Layer 5 of a small transformer language model trained on English Wikipedia (12 layers, counted from 0, width 128).
A neuron's activation on a vector x is SiLU(gate . x) times (in . x), where the dot is the dot product.

Input weights of the MLP neurons that the questions are about. A number n stands for (n - 500) times 0.0018.
n12 gate: 269 466 465 270 716 438 487 487 693 518 299 521 373 347 539 757 530 742 679 767 611 521 522 374 552 296 749 286 547 402 338 647 652 619 509 457 513 209 504 581 483 437 384 394 569 531 377 456 617 543 504 607 470 517 500 655 462 556 207 394 410 478 752 417 283 556 487 683 590 445 572 643 273 258 363 546 496 782 504 797 565 629 475 453 478 667 416 752 474 383 364 682 512 369 394 432 406 135 700 427 543 449 815 345 559 572 599 641 418 338 565 823 343 601 548 578 556 616 437 538 345 496 288 625 517 316 416 841
n38 gate: 401 559 427 161 386 406 744 411 617 303 407 715 228 340 398 487 568 650 618 488 331 483 306 757 569 407 534 418 659 601 491 637 435 714 623 195 422 356 525 285 562 450 500 710 513 295 559 403 492 504 648 619 638 379 496 259 487 440 781 572 594 737 384 444 420 316 542 445 619 429 550 329 535 701 737 496 255 719 543 381 624 211 361 597 730 400 706 640 291 273 390 550 537 496 234 525 593 403 664 555 487 669 630 421 446 508 445 403 316 391 500 415 441 575 487 581 356 619 243 533 304 406 693 566 788 382 533 406
n68 gate: 413 274 752 504 489 622 577 652 359 363 467 470 401 581 609 413 590 406 467 380 637 434 534 485 662 470 586 804 467 596 328 646 765 452 816 349 451 467 393 348 363 496 362 615 414 554 559 292 398 444 553 478 478 702 507 518 570 316 496 696 489 386 409 580 574 568 459 277 738 452 449 286 530 556 574 467 693 281 672 566 478 511 530 711 743 321 523 626 653 511 511 463 525 555 381 500 478 364 587 373 682 649 405 697 437 522 362 467 444 652 690 489 478 518 413 511 511 358 376 713 661 631 592 667 443 760 394 601
n78 gate: 491 267 534 483 555 508 417 619 456 284 351 606 475 640 800 431 547 354 143 342 470 583 613 496 685 150 252 748 588 585 535 584 253 344 360 763 556 252 584 644 554 550 547 461 581 715 231 487 425 402 753 658 542 336 300 383 534 804 663 568 556 691 344 500 280 466 619 547 360 538 647 349 457 539 678 438 458 642 406 557 551 568 749 382 581 504 553 492 474 550 703 534 418 752 597 343 678 459 548 444 487 555 696 469 340 364 453 521 397 318 391 470 762 154 405 204 564 530 646 525 370 345 441 500 530 572 658 414
n80 gate: 476 370 425 423 375 545 366 208 505 367 351 301 578 519 256 571 345 396 458 541 500 664 400 453 401 458 767 538 514 931 567 354 827 518 658 689 671 541 583 542 423 537 309 654 889 788 426 433 718 275 409 579 619 450 593 802 551 547 584 569 425 287 349 391 574 589 654 598 621 546 477 589 391 448 560 368 787 278 509 524 411 393 366 569 285 104 524 658 500 645 611 177 433 739 801 546 797 380 434 407 203 640 762 514 403 593 640 486 448 315 386 491 426 687 263 495 192 547 282 413 367 552 652 248 339 593 500 444
n150 gate: 566 475 504 479 364 517 627 723 559 595 525 716 375 565 729 180 427 493 258 595 669 362 611 215 654 543 446 507 314 586 633 408 426 611 464 463 356 405 278 615 251 745 590 526 565 526 600 747 419 591 552 790 504 568 598 418 572 606 573 583 624 423 243 559 442 449 630 385 652 543 333 521 625 631 385 383 592 434 449 545 460 482 597 396 598 556 485 435 481 630 468 461 374 504 385 579 489 531 471 583 496 500 563 451 421 241 471 604 295 310 640 405 539 411 482 383 304 347 571 621 525 416 489 364 298 651 504 438
n242 gate: 452 453 583 390 403 628 552 601 392 656 333 655 477 694 476 508 492 591 453 588 566 477 576 461 851 314 476 611 407 465 312 439 901 562 446 634 540 572 535 329 568 756 617 657 563 428 411 492 652 429 412 539 504 143 598 615 303 747 571 577 571 393 532 344 636 598 301 341 539 550 469 433 512 382 519 325 550 492 410 415 382 539 550 558 582 648 424 461 568 675 469 485 560 577 248 278 481 541 682 359 341 208 679 427 677 725 437 442 464 581 655 637 345 569 203 472 223 394 500 650 523 579 256 398 536 582 458 465
n257 gate: 439 462 335 445 590 508 531 645 667 437 311 479 712 252 271 360 409 591 354 454 526 588 461 548 552 534 539 364 474 397 579 546 443 198 410 509 426 521 772 491 225 584 728 336 543 588 390 367 797 409 227 845 504 559 620 479 526 422 673 393 457 439 221 583 291 478 612 513 367 666 644 673 627 339 320 584 572 718 189 442 478 629 440 637 591 738 491 427 522 734 594 717 512 402 410 307 534 257 609 578 192 509 311 304 619 598 383 252 678 257 627 729 334 492 526 682 629 474 403 619 538 465 393 366 295 624 647 487
n272 gate: 517 500 352 553 400 755 552 417 573 407 216 454 409 504 837 389 479 538 496 337 596 516 466 551 576 384 555 620 570 596 388 500 265 525 446 424 483 484 164 616 382 763 626 491 538 716 546 561 406 395 710 735 855 397 458 656 417 584 454 508 513 479 423 307 646 639 798 663 358 376 537 263 671 343 412 565 426 627 626 357 723 433 176 471 298 680 617 421 521 256 617 326 625 545 604 613 738 412 632 504 492 630 380 292 492 250 614 596 386 384 649 736 674 443 423 319 299 508 345 496 636 538 288 605 445 387 451 572
n273 gate: 678 578 417 525 437 522 733 655 523 668 404 378 251 651 448 674 493 631 411 388 456 642 526 496 455 378 526 307 504 574 530 551 840 691 441 504 326 554 643 415 453 675 552 301 504 347 349 692 384 448 348 593 566 489 285 329 430 526 459 728 582 610 523 234 681 287 604 685 504 562 493 365 591 699 322 271 584 470 493 650 440 630 511 518 563 557 496 663 473 355 637 529 507 350 422 604 507 404 670 440 537 400 511 531 706 541 343 570 579 596 322 414 688 395 409 407 403 246 424 636 351 470 511 690 481 626 380 343
n12 in: 514 739 360 409 398 388 505 496 450 627 411 598 500 682 608 600 581 477 429 704 323 282 527 383 252 504 518 223 284 509 673 150 223 504 593 441 409 574 500 420 349 133 496 381 379 440 403 486 739 343 537 567 526 368 478 509 593 397 827 544 563 396 518 655 163 684 576 713 393 650 632 406 450 468 651 496 435 766 504 468 473 281 518 500 267 683 597 745 454 600 349 602 509 773 784 496 469 509 351 527 500 402 809 546 689 305 415 522 342 465 705 218 602 596 387 545 500 634 622 751 408 86 774 444 604 536 339 527
n38 in: 491 341 534 496 232 435 708 605 625 531 222 316 488 550 487 466 330 474 580 377 664 372 290 521 103 446 500 509 542 290 440 740 526 721 622 513 552 684 733 554 578 661 677 743 267 209 708 661 525 598 370 369 579 575 382 285 391 411 767 797 763 380 573 483 257 674 327 382 458 579 683 468 612 453 445 434 607 470 428 448 415 453 475 684 623 759 504 462 340 566 295 613 663 467 395 622 605 504 487 344 433 445 397 566 292 668 381 546 551 600 345 534 609 607 461 275 483 669 669 629 488 521 592 715 675 277 496 372
n68 in: 460 477 512 550 422 526 319 722 704 541 473 247 535 574 370 154 835 737 348 534 543 596 400 591 365 403 602 520 271 749 660 531 373 465 527 345 683 306 500 605 398 531 578 294 295 556 546 613 553 555 404 531 473 550 523 477 388 453 425 473 268 683 301 692 410 413 531 379 508 492 427 560 679 559 441 550 477 318 551 666 614 370 535 414 567 207 548 340 492 576 492 380 500 500 298 609 605 571 416 535 363 527 548 423 450 410 618 414 508 325 815 598 632 466 759 370 645 484 523 438 120 520 391 598 774 477 672 559
n78 in: 690 724 320 446 504 484 627 479 296 339 403 635 609 690 487 569 440 376 339 488 694 604 850 500 410 538 479 483 618 492 878 688 448 698 305 431 621 517 618 593 484 429 717 566 376 509 445 386 612 829 535 679 760 349 492 467 546 372 265 572 534 353 755 257 221 675 513 326 466 307 425 476 621 273 504 691 479 440 444 676 385 266 597 606 402 461 373 415 443 442 487 353 426 743 597 475 602 573 375 517 585 445 309 685 529 398 513 631 410 268 777 598 525 458 750 389 228 457 583 659 579 213 643 438 513 623 679 611
n80 in: 566 361 409 242 248 678 305 446 765 337 406 549 461 386 170 414 435 394 406 568 540 432 292 193 243 456 520 515 608 698 449 554 591 712 713 712 596 636 564 643 572 695 256 910 565 859 426 315 461 375 337 759 701 480 495 617 372 535 625 307 580 500 374 480 267 550 425 500 535 515 549 557 642 480 450 315 383 233 400 356 330 390 520 248 20 158 911 525 434 897 451 258 663 544 510 341 371 543 454 580 178 490 647 732 348 436 735 426 445 337 485 330 189 763 556 440 276 610 490 549 583 520 796 448 338 445 656 530
n150 in: 386 558 625 181 381 712 249 475 157 387 488 401 369 751 724 420 442 458 686 613 389 289 605 529 517 582 434 517 582 484 445 524 420 606 508 383 336 733 373 438 716 427 595 734 367 309 373 491 432 608 356 595 170 459 727 265 488 479 442 475 608 201 550 610 562 463 579 615 488 647 349 472 433 554 380 395 565 542 537 440 479 197 258 471 641 390 449 463 242 464 488 594 488 325 274 644 492 516 412 342 348 566 454 719 508 484 546 529 182 479 386 263 311 621 424 708 525 508 750 582 593 429 644 354 475 529 318 329
n242 in: 546 387 542 467 523 474 329 568 353 472 560 654 866 850 527 731 325 619 251 570 749 426 431 504 592 755 413 527 268 662 442 429 681 586 602 550 558 467 609 440 416 496 557 551 344 621 444 641 500 511 395 754 463 366 489 678 418 466 618 703 329 381 312 581 579 645 352 330 561 391 668 525 519 259 511 441 648 393 466 351 321 382 590 436 352 605 598 583 496 460 342 710 537 578 598 364 379 663 577 306 459 485 465 531 526 538 356 440 423 609 747 629 436 682 508 561 527 432 663 500 455 637 425 240 577 470 518 405
n257 in: 434 402 691 508 513 450 606 807 553 541 684 782 508 679 733 496 504 439 723 492 585 492 574 522 565 313 422 377 368 526 588 424 233 623 487 383 417 258 292 547 558 348 543 257 465 677 725 580 312 267 702 246 445 580 693 715 491 349 306 466 233 386 596 557 577 591 642 316 517 394 618 496 697 647 466 513 651 452 876 296 504 638 500 415 621 588 473 629 623 366 269 100 363 369 261 573 491 681 413 474 551 496 425 500 466 423 659 603 635 534 229 543 615 664 526 474 530 422 613 500 529 704 892 446 478 457 521 691
n272 in: 552 618 688 401 672 577 239 739 703 700 559 622 533 534 763 646 428 773 597 500 366 612 573 581 637 391 458 367 433 731 422 599 637 663 475 269 349 373 433 337 598 512 580 909 568 704 475 260 492 343 336 310 417 259 559 591 458 589 534 760 419 569 333 509 706 504 559 424 424 583 488 383 457 436 462 587 421 765 606 347 598 576 776 295 631 552 474 601 561 356 580 483 251 500 324 265 319 411 539 513 605 694 422 312 625 344 411 378 363 190 534 538 429 554 466 254 238 267 368 483 463 755 462 487 569 475 463 500
n273 in: 567 574 353 658 451 460 457 768 475 653 546 492 545 694 312 656 458 265 450 565 723 346 445 655 311 434 383 394 397 611 419 370 681 541 686 496 500 464 709 446 556 415 367 538 333 419 574 307 391 437 534 645 537 47 537 382 566 412 329 677 542 517 420 674 310 500 641 525 608 475 643 444 466 496 194 520 585 609 442 457 567 737 257 496 529 458 547 570 373 476 574 418 324 619 422 372 508 349 496 625 756 405 640 620 467 665 608 335 693 422 77 392 389 390 757 487 475 646 638 553 573 538 595 621 803 169 472 245

Each question shows a token from some text and the vector x that enters the MLP there. A number n stands for (n - 500) times 0.0059.

"a": 401 675 472 454 394 612 549 492 514 781 459 485 537 580 397 478 443 583 530 562 314 523 279 368 512 529 351 399 479 447 601 391 439 542 444 375 551 486 333 376 410 398 531 520 413 593 380 402 424 475 474 458 319 513 543 425 580 434 487 610 453 509 477 593 554 639 497 478 519 381 595 397 433 582 461 491 483 338 554 515 400 470 423 460 448 561 383 325 396 542 470 510 587 469 554 389 491 632 424 459 460 578 570 583 420 523 549 507 568 569 527 595 496 600 523 534 513 512 623 399 401 483 428 718 561 487 525 613
Which of these neurons fires most? n78

"ar": 395 544 445 530 429 337 553 492 580 647 466 495 520 493 540 463 550 481 372 346 602 631 564 521 422 531 304 385 407 508 490 583 456 563 559 690 427 534 570 294 503 538 545 480 348 523 562 394 361 614 589 538 540 393 446 538 539 376 514 676 498 483 486 538 326 579 485 515 525 437 473 458 433 482 513 486 424 474 408 586 444 383 509 422 521 579 338 388 548 589 582 603 507 367 535 523 613 537 411 696 572 346 517 581 391 507 463 411 581 535 426 537 671 587 583 418 762 627 413 514 442 421 608 546 425 521 460 386
The three highest activations, in order: n78, n273, n272

"l": 554 494 510 540 654 430 389 482 625 508 601 574 385 518 471 482 523 511 399 390 447 507 491 452 443 645 376 309 412 461 415 560 507 580 377 401 508 461 516 504 606 336 539 534 514 385 483 359 427 617 541 470 306 493 403 424 547 380 484 618 490 467 344 512 416 331 550 461 497 399 600 383 609 502 509 625 455 568 561 577 389 610 386 461 629 487 479 413 521 615 426 485 416 464 471 495 526 563 598 544 516 488 438 626 546 720 483 400 492 424 314 530 583 606 527 678 605 563 710 553 522 577 408 600 488 482 376 449
Which of these neurons fires most? n273

" ret": 418 574 496 509 274 615 619 502 580 620 394 447 480 302 697 621 484 446 483 397 441 466 486 471 615 592 490 285 348 525 499 452 661 540 456 558 529 499 460 538 678 649 624 560 459 455 608 389 477 635 466 518 518 447 457 563 518 285 487 472 506 518 493 538 515 469 500 397 385 646 474 425 506 399 531 494 555 433 560 537 371 521 509 466 543 424 619 627 447 574 491 622 584 524 510 388 421 827 519 494 592 402 526 461 516 464 495 512 551 351 525 595 464 529 625 438 560 462 638 454 469 517 494 387 754 323 517 556
Which neuron fires most, and how strongly? n242, at about 3.1

" the": 448 459 531 484 516 389 569 420 643 631 451 512 501 559 366 475 515 378 491 513 555 459 175 363 541 616 492 556 408 360 473 657 500 417 427 563 473 504 431 528 577 504 577 558 388 381 528 421 548 520 514 533 482 456 353 552 422 456 277 435 445 495 475 532 589 651 562 331 566 475 656 398 498 453 634 392 431 531 456 576 304 570 639 440 583 620 373 532 389 593 476 485 413 418 483 433 514 489 511 486 555 535 454 485 483 488 519 566 458 418 401 455 541 519 608 455 512 607 625 444 581 658 532 484 453 482 547 538
Which neuron fires most, and how strongly? n242, at about 0.25

"19": 459 498 511 524 284 544 292 360 580 683 358 473 546 354 417 543 507 441 588 288 590 538 355 615 427 585 563 426 542 477 558 424 490 510 441 459 564 500 544 512 557 547 487 575 397 357 603 578 402 530 547 540 506 449 368 519 483 522 481 482 534 527 417 649 651 475 669 514 457 396 517 492 505 516 428 549 400 444 457 446 587 376 524 337 413 389 380 564 393 548 524 524 402 501 486 591 333 798 417 449 544 560 463 422 564 497 499 494 462 488 371 513 614 676 459 394 553 525 402 481 375 556 519 573 462 489 479 546
Which neuron fires most, and how strongly? n38, at about 1

"80": 471 482 465 622 387 399 501 398 611 616 331 541 484 386 470 564 356 479 356 423 553 605 423 558 437 587 531 335 518 431 799 509 530 434 521 440 505 443 507 398 435 566 419 718 492 487 550 418 515 628 610 503 324 370 416 442 527 542 469 429 532 692 526 538 588 393 528 501 441 502 443 597 574 568 545 667 441 434 442 532 513 546 569 474 489 554 349 491 374 539 360 588 559 482 551 483 401 747 327 482 569 589 331 452 560 513 530 531 437 384 340 454 523 640 387 454 533 533 452 417 382 457 522 622 353 473 537 492
Which neuron fires most, and how strongly? n38, at about 1

" In": 332 523 575 527 453 377 590 387 620 674 517 396 399 408 529 562 516 563 482 329 516 471 481 494 508 671 565 503 398 474 385 467 524 430 366 552 416 603 398 418 448 524 350 577 493 322 384 624 483 347 551 475 471 407 385 440 574 548 510 342 386 522 458 598 608 508 587 609 429 430 410 474 487 554 449 478 424 513 503 540 452 529 570 381 588 640 417 542 425 531 548 497 480 472 582 563 225 682 449 709 553 545 470 603 438 491 562 552 375 557 526 482 332 502 529 447 507 415 576 433 500 619 427 591 472 514 435 484
Which of these neurons fires most? n78

"ell": 427 481 389 443 394 535 534 538 703 502 389 512 431 618 518 436 559 526 352 345 364 467 443 392 509 709 290 468 449 449 476 625 609 632 521 531 725 454 455 439 598 584 405 528 456 468 524 490 405 672 543 462 487 484 532 599 511 333 632 467 423 452 498 352 454 516 452 420 380 515 461 550 523 578 414 482 321 475 594 605 554 423 491 523 582 510 380 444 376 608 493 511 499 547 547 543 587 529 491 574 558 447 611 559 405 548 452 406 582 385 567 498 473 498 611 509 591 528 596 480 453 496 339 615 649 512 412 260
The two highest activations, in order: n38, n257

" Gr": 464 569 491 564 345 527 534 505 571 603 521 522 417 530 600 487 503 545 527 327 361 485 471 529 502 523 552 331 280 543 379 492 608 543 370 285 364 516 401 501 577 701 504 399 415 414 437 451 347 459 615 513 481 434 405 566 619 495 466 538 652 366 465 524 566 567 551 462 387 598 441 357 588 497 548 551 584 530 525 628 590 473 450 587 540 484 430 321 552 589 395 589 419 398 381 407 218 641 474 431 550 493 492 657 475 510 572 454 401 434 419 456 506 637 468 604 670 427 560 489 506 497 623 486 568 398 413 528
Which of these neurons fires most? n150

"man": 378 697 565 436 422 416 386 416 576 491 556 541 383 471 560 388 620 420 436 453 459 503 564 382 578 503 495 289 509 636 501 539 403 547 471 463 633 619 469 393 349 425 504 458 479 552 486 446 531 499 519 483 469 558 466 491 447 573 507 530 550 480 410 423 572 562 391 428 382 484 627 631 551 572 581 494 465 555 562 688 428 426 584 407 633 632 592 494 576 452 415 577 590 440 440 529 592 560 396 592 536 392 370 538 309 490 480 425 458 480 491 495 492 665 466 401 204 573 506 580 455 408 614 694 593 462 576 509
Which neuron fires most, and how strongly? n38, at about 4

" play": 394 584 540 488 601 487 529 390 552 474 331 516 432 493 652 624 542 583 403 300 385 444 381 516 578 702 512 361 445 572 618 466 600 652 508 544 602 530 529 613 476 504 569 550 364 506 657 495 507 595 627 480 481 431 453 503 557 543 531 492 453 446 475 435 517 414 532 320 527 622 511 493 553 506 497 546 525 414 449 527 350 523 609 328 571 435 331 508 533 508 558 493 527 372 428 414 527 535 361 454 493 319 428 445 440 422 345 420 507 403 436 446 444 304 383 562 752 613 567 539 476 596 480 465 693 530 553 526
Which of these neurons fires most? n80

"ed": 269 543 396 518 362 356 542 519 666 679 331 432 569 600 548 525 530 444 534 402 524 468 537 466 459 694 574 375 343 508 579 509 587 566 471 511 462 566 413 546 525 362 499 533 356 434 445 513 463 522 653 571 520 502 537 448 555 454 487 547 429 366 467 597 550 478 569 374 468 407 597 309 438 602 355 572 490 449 584 560 545 414 462 401 438 522 393 627 440 576 404 491 510 454 505 486 538 656 489 484 403 493 405 551 315 619 519 450 608 535 558 421 500 434 559 721 525 473 574 355 511 506 425 547 562 451 563 618
The two highest activations, in order: n272, n80

" that": 382 501 475 473 520 500 451 427 491 446 360 450 570 568 533 497 384 422 507 385 471 542 415 307 610 559 565 512 356 457 485 594 543 420 417 434 611 424 539 477 434 514 438 615 484 448 473 347 392 484 615 391 421 493 360 467 463 467 448 432 525 560 462 495 620 338 463 418 484 363 556 371 376 409 635 481 426 513 505 456 258 631 707 537 542 503 427 504 422 580 447 435 554 362 607 480 459 555 397 480 591 382 386 566 412 571 461 503 466 513 586 466 479 471 611 399 683 636 669 489 563 626 552 409 520 608 622 564
Which of these neurons fires most? n12

" by": 368 497 439 527 452 419 490 357 487 630 290 465 544 544 518 482 458 422 477 479 459 567 283 377 504 618 570 515 418 458 376 556 388 448 463 563 637 485 408 511 575 524 638 509 549 397 455 420 487 547 412 530 400 471 328 465 441 531 446 457 390 483 530 530 687 398 562 415 494 519 497 455 481 479 552 496 416 511 467 567 333 627 575 406 537 548 439 554 277 545 529 466 473 552 501 344 381 535 369 562 620 547 416 515 380 556 555 533 458 486 417 346 462 451 562 448 534 623 563 343 577 719 526 582 522 595 530 532
The two highest activations, in order: n12, n257

" att": 469 488 486 557 382 501 623 516 500 544 389 387 484 385 719 650 429 435 524 348 424 437 466 559 577 600 468 480 333 314 474 413 620 549 423 537 683 616 334 555 595 548 539 480 426 507 592 411 576 648 549 430 611 374 429 484 476 348 549 433 583 417 508 532 551 387 461 397 396 557 679 516 543 485 549 450 569 482 576 542 422 664 564 286 525 465 500 627 544 590 481 567 508 382 435 477 439 788 491 462 595 357 485 479 484 487 514 505 464 403 494 524 476 463 510 478 528 469 573 507 485 638 477 522 756 485 520 608
Which of these neurons fires most? n242